Layer 19 of a small transformer language model trained on English Wikipedia (25 layers, counted from 0, width 96). Numbers have three digits each and are written without spaces.
Take only the direct path to the model's output, skipping the later layers: a vector added to the residual stream pushes a token's score in proportion to its dot product with that token's output vector.

Output vectors of the tokens that the questions are about. A number n stands for (n - 500) times 0.0029.
"ided": 189623601710723268452543705508585457707460417423491404576521589438751402703564646469362433432524364333450495721273566473492337880609512323444568435796531620524107604473277572570378451456605367369398239541492490586269689601652399638562627639464350440298625335613410643572308605374427459607
"ele": 397521565270587418496456592583526426531861549565484483323515583592524636690484676320481568348511384614667456470519388583390692668542466635020278174562468599395597398617218522743619559448646370519345516796401393668540503565479351533532560432591547355492489308327430451410397496573487532716
"hel": 459532462528605297472775786397338369661596529321319389666503578452424430531469878670470525610479220559439432537243357414368498751360266586207087542432386506506447488528447503532525631576677518402674507633375407636549635632611422328676708684490392560211552492499490542670447295649446653643
"ft": 292540481497479241608428328555324285660332492514514351497522555597345401625714191688468168651530469464821345661624472562521709692518408494211689528551432437506514600388356549655400462502476529372451584591624435341538707470863311712537501579561291197630637400443683554657510614758381240408
"alth": 389643525364597298482542575680493293642703689413278374389422609696413453473654413643452589495432603468709265738707545374586428690797410327328069148566498348391497476543663503727509357629354281337582466742385341441579398564513458544591449691597520504594565385492590568439371572625526387538
"ama": 542400518351444334645398658424556361294760657305454586396285606640439492646362542473568535538525459474650248670418521586465478519641496422426571491618493550629408543408461439423483632604656439597747336560462405714772561214476571351344694404330585470391341506688546277639457725464468395459
"ones": 736529506489351385826600430506379519287686555598359511471465634652392648623611485409393406559616334502526227588506612472592397739268522418440330426685525529526403887339351486528349451581510235439761472343471430637522701454542455430620754538523460332461309417396576766684238601484449598239
"omet": 435470638455504748455858422669405355775638332533322278533080591600468377636612528602330344803536329371695315570363370614451260867564337479344549604745418291495643643547068579533634486495657712446355397414513395584646696371563479432785634436245387485518225504421735423639440338755553311513
"s==": 513680625064449407672886570350611554415672437352352524168272642795251604763059256457609374503428587298613581706211524655527533658645567662611353268586667625385479361328616540642589596334483362415493408494171324565270713611721282492611449646441370036387555588493751765667621582536585390664
"es.": 427690350536426341561671478291371422627379474420588423533420549479381576721437376283543440483638334132448228830527639184402183551392358517612385487638436765490408750616386523382690510622514690532560602710590332722296387724555353552394616457601628318703455428644367665544443514626551564604
"r.": 388646433421209264648452560609358571444325527383362461413453681610415645715556554519596486603508273425409333536248467287373324541546496466649574332683574728571488588310740439646366480745740551608715667647668440657633578264536443546348541275591248304534177460433567733504331720558594500436
"us,": 260742689572331489657649622342471213551547372463449616617437574613680684428433485619471360527455308341330405782441624662581127635704595535542313424794418419636371539497280510497372517650593565563311418583581416388369503602659514270679564402366569401308488590316438741518443586620421573372
"elf": 322537571273831270593614485585573420709440475485463513461455587490389490426418743581771410537478557321391284525540509353504077784703453651482562413566741379235586505379518519323624470568650381331473435646546397465645672527376697489688741586372513195359173617390579642562056415551679509730
"adu": 448422640445520270758542683539517494590582865243576372417360657499228724503465608499434503623499555582388303526518466484459580673536371554366053311509664491706581568395707534864284594571701609426569110545352322591666483454730196503383645481343781499311543232499498535598161812538227309628
"ous": 570311500210485620472387408413463416500692394275712521554329517570423570371577665681313644486666588533612307576325521487305484623917479527270458413577395674926430734504424531557508314299546496305411398586424291523383426531405727578652762471443488619311652298588455467432504622316540701633
" List": 481713508316579392464634243657440410637366542437218492253540572648529435389325845598574356458659396578570166508631501764460381397481230673437284424683653570827451490475471641595464550493383596428528381386408482513429605405668431375479375466650490496540534663579604695734537603346303421516
" other": 509574538446430366515583584774474341587524405552421424463560461494398558223385487659463363559636415558614527662524463502491373662677620164270439490790386435471550420491445616596683247515315384546477633470430507530398526229637606392575603463483606400598677620455593603635434470479180589604
" Kingdom": 381611407465241334781543758571406304355465463494522371252490539477411618295526422538651419624424458427560337619538711518580286511661448562494590442524494297646097494506477607611361441657581453518649431556483485698555484334460473463676702421736427490221347696798713656526645410502379511413
"otal": 396579662404779529681671524597638232695722617662381326322315664509363499462436686321546445504462430296579363559359537321319559722556750402234256442913601373227416678324352578298562330509265504464408319481559432838642752377811647361600648406597379262447451488361610588716846665534299225548
"ist": 462447587372615604595622560594558437435525564496683341337464529388363302559548538548805521261403408532318364557560347353549632668880324770456495209362344421449497519376346499824456361414623656516457273405595435539372578479423533617373627597386423632697314491512479639528596798391728571367
"ence": 320710580314505376497759372387603248794415501511488691401470582410639236449439710789393526515432651609686328802390601492625425430584327536298304539335429642616578625510349491630342270627527403447519391625435295727350674677248310458609557442352456328161489597902566544497474552492567483715
"acing": 263587767308374497566536650698711420311442649312417647295452727662537489552410480621397505594601255544653574712377511613558452555689423360557183524663763846616371587342336509480527495468391488400494394455421432610396236458475545496506656443592306507371332516741335539644445368752325423486
" 3,": 440774719543424563431534532678520412536593613525447316591359539465489465686603420587508349528470383407440496608493687515528304447508461370478413428493530455511450401462528528354390571580625379438490543686331497654551405598760515301535432368580505359428474526541337508708449595394509512579
" Year": 584649402308430232507495406711775451370630654525403550367441564355315461532545495678769422568648481439659425554499633668338678548674325682388486367680349279519282455764315657636602589632471446512740312614380466441351550452403216575308503622621381281418571496580711646319491496447255421657
" is": 669521439489394329349460746588468568567718366435551593362684465561504578632438676481399436562561607592499556580537377505594426544518685484763586410677420313552480415674369483449337390384527404479467519352481482385317399576512355464633486450593469393524536597524506652346695535378465352351
"ins": 672582336550457338553588523503342481369573592595622584588458573523598480547378535357481425191650561481342541610443603465518395718734540564379339527649665689448514595492213459370490550635556500181533293460500441356428841527615426515614540590657458432392731390674499493500201611408320306435
"icip": 658507780338460508439784419720475479798726679431360394336357588653411602630522624586710317381521233257611425525294564394372591664550577511416466322544657705547470503272351583588315544567201547261565493637330426759599729305518224666737665698685301216216272252426279693729235720660482360503
"der": 380658387406701254542601436670458378572444620398454483332460552732451636570254477872561307355529658538425581673353388658576596461667573548400410407387325574382364653237400489279532551726419233383635425872528353873555543317624425486653520725506188488534163563808487578784342471638433195511
"anc": 564441651387629664729733369587528294550437608615538246400318583514533547370334481624424519473819389482317354420367685607483566703624250527633195549353491534509197484646249470436564438464690520292773317445491356592513481660216310562514521674579454534506513481506523532549514764523527423646
"itz": 484578581464395289637823458527553417468281409327625391490392602440480740455388320735680440653602449643657457520260462576591403547723397422552408507750565461520477747287495481640544510695443443403379374365378336617413499755607328424351350492599324423476513558488364608472495499622351641742

Each question shows what one neuron of this layer's MLP adds at an activation of 1. A number n stands for (n - 500) times 0.0012.

n68: 372640639400488628593429554452485785720408391491531563497416346544525518449331386591305500416556590556419362443487565467442412351469474624388522514453820473593519468446446596586448686361522464432506409582506382509646566442624391519400542660503626793534422653359424488532310479497472485538
Which three tokens does it push up most, strongest first? "adu", " List", "elf"

n121: 597616358461507735490500677395349522680569497397280490531590312639223669462503449424494594402572545536500300606576456352544470466329371486425478580633544479572786300328407516436649541599710493497310510518705324486670434580565545626230644391416669552558545543547299581321358430529544647326
Pushed up most: "es."

n506: 578458528551547658424251497481652595597642632525548425656403477474563297394454393503750601562468615680458503474483460519497287493232524500678642491405490487607530364509440675516446380371429465537418532467256407248534375530594506511506538633627472493507286565379468494380547554734676526491
Pushed up most: " is"

n263: 475379487530498520436456587505431517613484453565386406513610648457708479473527616433377479362590550464548560555545502574524518456447465512437611568433483318453471423491587563596507429495612493536398599380652392626402639599479445403561465585482568483510401412445431537556407604441383509579
Pushed down most: "acing"

n354: 720332523699273288412372399288599368482510607410622296596412590714626411657524579573575712223551329533474577430515366536459285561625477333400500490562711486446441546528560548576317474618680645438532390349578654588366776598587402471559458574517450537361662467441500500361447635573258435462
Which three tokens does it push up most, strongest first? "ins", "ided", "adu"

n310: 528518368407434415475345487526546441466502474438674563472600492560560573546640509457624445686554454434548436472441618602549466465420427554423449369582454361622468379491552510383511488657534471466584536362532622522472534576491506591532396515475543574441625484431489429491408425523495532500
Which two tokens does it push up most, strongest first? " Year", " Kingdom"

n327: 683497319694531475349392431623677602549464538456636612492525592605459348456543481474536541543445533552590578573364527347334516464448503422505641463443544345664444512528535404486423399377452503530604395614585582548538433398578352643328503506519184618433408483491523689545428612598422466475
Pushed down most: "us,"

n119: 352418344530327579334596533450340424401396474228594509487540565434622543572343477776353576466606507500569600483328516610581779450510428609503590670588566207619611564500550681500497296437574424568537509611601272537494265383565485449422500407481584854441517517396607611496557397414476449542
Pushed up most: "ous"

n473: 395520345306435567813607459545332460553428399516454500560685461379520419656568559547601640513424656457426550389597450536670469441423415533333294418727507603354476483407463376648232671368497577330432453594517451642588382731430524529440587519463652537777619490342477539510445468553473507484
Pushed down most: "ama"

n286: 599555460559386437490559513521373566503536531423661377490555584528520481393372618470407659484405526448453612572437369441713613568522415418438722422500467463456356494460395509549559615514349550547620377660522664630577591470424434339438463439495512388478405557717380588559525450361434489534
Which three tokens does it push up most, strongest first? "der", " Kingdom", "ama"

n487: 545480628526510545534523495464651614427549437486517457366353457498518423476486546441348488596363524394391483502569660474608523377431417591498405468477412462424328513569595468629556551488544659320603541502425479386449706530471467423551443395530607442582559478579572445596543498601535405602
Which three tokens does it push up most, strongest first? "s==", "anc", "adu"

n386: 684380416386442590447503748693681668328698614419494419449570563574368571385403423443455468355591530290449437398345405432526485454529396405658641541246439500538494668576512510572553416577612442446494690625542413316562388480472599503608374537424641532376592380548460460435480402551544647512
Pushed up most: "ous"

n407: 503281350343441629470470290587534506481509597369516405409416504507319625330467518756491516506410688503461616750476561550632642396629450410406777414497392563362399644500595574385484543676443525494466437565630456581570688443465563363579466612530449411587360506545422475315493403680523372357
Pushed up most: "der"

n528: 546604721392601517595457420436462593577582359731497538472423307446600413431433377512577509491482489494458449376606624509518542335569459598525615634624461590649439559610475539456638604445209500426314503434376468546494374268500537484571376465506548509557330458506439427393509680682644423418
Pushed down most: "hel"

n345: 543571302584359486547359523621543339553477447587570541564397609404409668537511394581558536408349454467485557476398410648250550571563571512435696557559461399612530531632344526385509503452309477514691353674349597503497443533272561497621615387486557664494417467560448561472398384500545435688
Pushed up most: " Year"

n21: 660478422631528371305500602637544506615582321415377665433577617415277494392506578571632552330487441610490329523497279296464298540468497404497555556451631578439516460298470500719604662614468522381687491539549670388506519470542506388293481541563616507671422465571378440457593594590468643412
Pushed up most: "r."

n383: 473608416361336585453500479580519372450593392449478526332586665587643577506521491647585449392364591532583510734683422646428637421263375529440477631398487648367381543574336608475644298426425577515577613368448278562407555618617460436497747472695473558506506595487330531422546448471580642518
Pushed down most: "adu"

n83: 360416538640427517617649466375465569497302576421521525511552370333595485440419225367326539353607339404732686539562613477399497755461475590548524519409670584479573531407492635598632497354506613370363391515527538651531418503539540648523471456467640549512428485416520520528385549509512568472
Pushed up most: "es."

n7: 366626378505620413540578508495437662377531416482569552449640449456429424345482561597404492470353252438492716516472386405621447377608345675541451485533598476572445637487544429617598508522426430564495469473437463437508492500656495502503537523675437481478365702508560516461528474616559431386
Pushed up most: " Kingdom"

n73: 525417582632511629476542464450567413697410307587545566313475415520562416436478489517642393491532470428364526352497603711494468608546648632590538585361646567431564470450460503605616550415358366426500533564471436508489323537282593455568601547369561368500586362517598351592339534595448603405
Pushed up most: "elf"

n169: 401360619552413554495610479614470520472519487434453554466621589537537377479367371475347486360322511472531379438485405516572552401590541483593506451505631707349486666522554451492431549662528432412614547389568435516550308414430518473402383641612470460469384522590522708537454462635551586773
Pushed up most: "acing"

n452: 465753488339382500558652493436425474398236490639241402382461578344485690637624541515382338540357461548518629448396431435489538630448439544406314453580291404474627527482709326485536489410601706455614526630537655528804552660628612506451835557445449616533372574507232425458428414327474733462
Which two tokens does it push up most, strongest first? "hel", "r."

n143: 628563422439550623518492437545508385429505508503556595526600593666598484739533628461561591503568508379398374608466487444231467469481573658412591349417397410574494423513452404486398702542484484355404410730508468548546481459525402455433516373538416475607516538511417401407571548552324627492
Pushed down most: " other"

n491: 455441612431662674432633432474543444605564431497615435337517369616566549447475379530487544617541466426559444411457348543389481466518387433347506586686372608678515524483495519250488602414422690592685388423491450466525388568559647576628460454356584443488350506414417408594603363368656520572
Which three tokens does it push up most, strongest first? "omet", "ous", "otal"

n135: 546625431511453418519356495517613411511621567597701516543538470393619478525548353428546500403477445400517286514411419622445455435635427514637656591417598434421350411627374475706548503488475417441483480379474605517615532366645548473524425594534497325580481437443292425362600434563686644637
Pushed up most: " Year"

n527: 588521600533554471380522406381426460348665558538416433543724511547516488573320546710492758653409435423494377413433488488513431478432489414326559604654319595448516417559399392749765431553557577265658530463484516536298491474473629449474545393506467547485618399460494611623529455408522458474
Pushed up most: "hel"

n541: 545456628683347612425743439464366345480465367570582457655516512697428598590641450476473487470520352530898503561619563628228604322480558510436463537494452451383428531656543323427361421432695230405405521422653493415494412391577431488462513614369586376520665376486546602479490653312564477516
Which two tokens does it push up most, strongest first? "ft", "ones"

n48: 654477470458698533556530428453665491591527573609497579478389463284617704310452562491618335402365497439610486363584557486677619692355442658465573489473684492351520629503611440389574535462338428415427513468462482436514558431598487440530547472537537409396444319378559337592509447535503423549
Which three tokens does it push up most, strongest first? "otal", "elf", "icip"

n138: 408513517562402495517679528649562492482548422344495634475416462680419433538547530559417548500381334503409460516464472697383410403503468402437368485357541541519559494554537465495374571427566382623363632562535567425512645534439476558402644518448438497342633444685451539533583508444724521415
Which two tokens does it push up most, strongest first? "ence", "hel"

n155: 577425503432536628437539513497458365484393434538389345672549472549500544526580543519378454546465554465449320391503490550533470542543463476419644515411560516361549402302364482654587500672603570528584438587544690578664538505446507498627638372325586547549448548538411400431525260460546452515
Pushed up most: "omet"

n426: 357553628328431627624567580395464537522565450705631520640407544522639443429465459444408687602639503550488516600403403394443608532666594497218380360594399621423374367386452527497579503522472536500379376415453559548506472451481661400476672593569454567712464453531494488641400337404369331691
Pushed up most: "otal"

n250: 551523466560533566652403399562556419381587537452378422457569516616505433471515502572352629325665394475542417609500480498620461526486570569441572513443561464594439500538418561477423509540398360469578478421554410484519579547608354466500520638474441540523520465407534518495564449422588366598
Pushed up most: "ones"

n454: 444495533571533623651407303655512507392424411532564449619472423525542481447468493527455510505343354417481495500576559649614509402632500435440606480511566488594338439563602460541400517502557390530507481478311546462507483581737524559431465437543459567556526631449491422478457484422648493441
Pushed up most: " 3,"

n303: 448577507462359549545367355372569494430567738424642586442354766507658371602638651724431581452333512516490519480386366572447343336659403436576236524439444419292480493382482355455519599402592606589622514552340490519660510494744411447512662522596637671448484513477582528563590466445555420397
Pushed down most: " other"

n19: 511450484428483556508315480346583550550622397614549406591596469360440740694555503391387621606363461518603541589500486569386536518547304479442568435572488540614622420685589497573581545551462275439369425649509419696483289397626416554386497349557357530509560485612431431370497480532556456417
Which two tokens does it push up most, strongest first? "ele", "ous"

n394: 500642702323591485231577584531472337532405534451510449594497450543523428633594400637532578477638314591507380507392445355457461621458550313610546470629553579432595776353458415526411234461794397598651520575339702528479461398445506373537444469371631520542484523480472453650641453558351423378
Pushed up most: "omet"

n373: 523732303429319383571519711450453647406497384607479536606532522475341488450352572537527482396628529497549613670602537473459577468528296473465587590546348705445515545382528507394296397373593512378491486509429310426540651331597555548460411527579506659644444576577369458469472488555620685339
Which two tokens does it push up most, strongest first? "ins", "r."

n282: 446515462445319698530537452300580509617581508358445696514474563482503431548555544542270663367232528446423429566553628532609345574568541503478476304545632434559419506343565487588532801572456443576405539488368494534425437456521611557494511549500585427696394405414451416451564514541464614587
Pushed up most: "us,"

n187: 643472506533514767558506546393398463621508524428364539359611377609535431302452407423520639404390484449489537434447444575625487621585391610489520461492474533669471453522500559520405419546528456535453395503394757434633206565379437517671558481539464514477465472551426721363512525418489539369
Pushed down most: "ft"

n219: 409536497495554719518393374503628402572473341439473598352422470446560462487411589579490576601475519399466447528687669322609469721416531517672528472301654511428489439356533475447566511341610503558579406446565432516474508487612470371579505508474533531447568514545445377431656576528236456587
Which two tokens does it push up most, strongest first? "otal", "anc"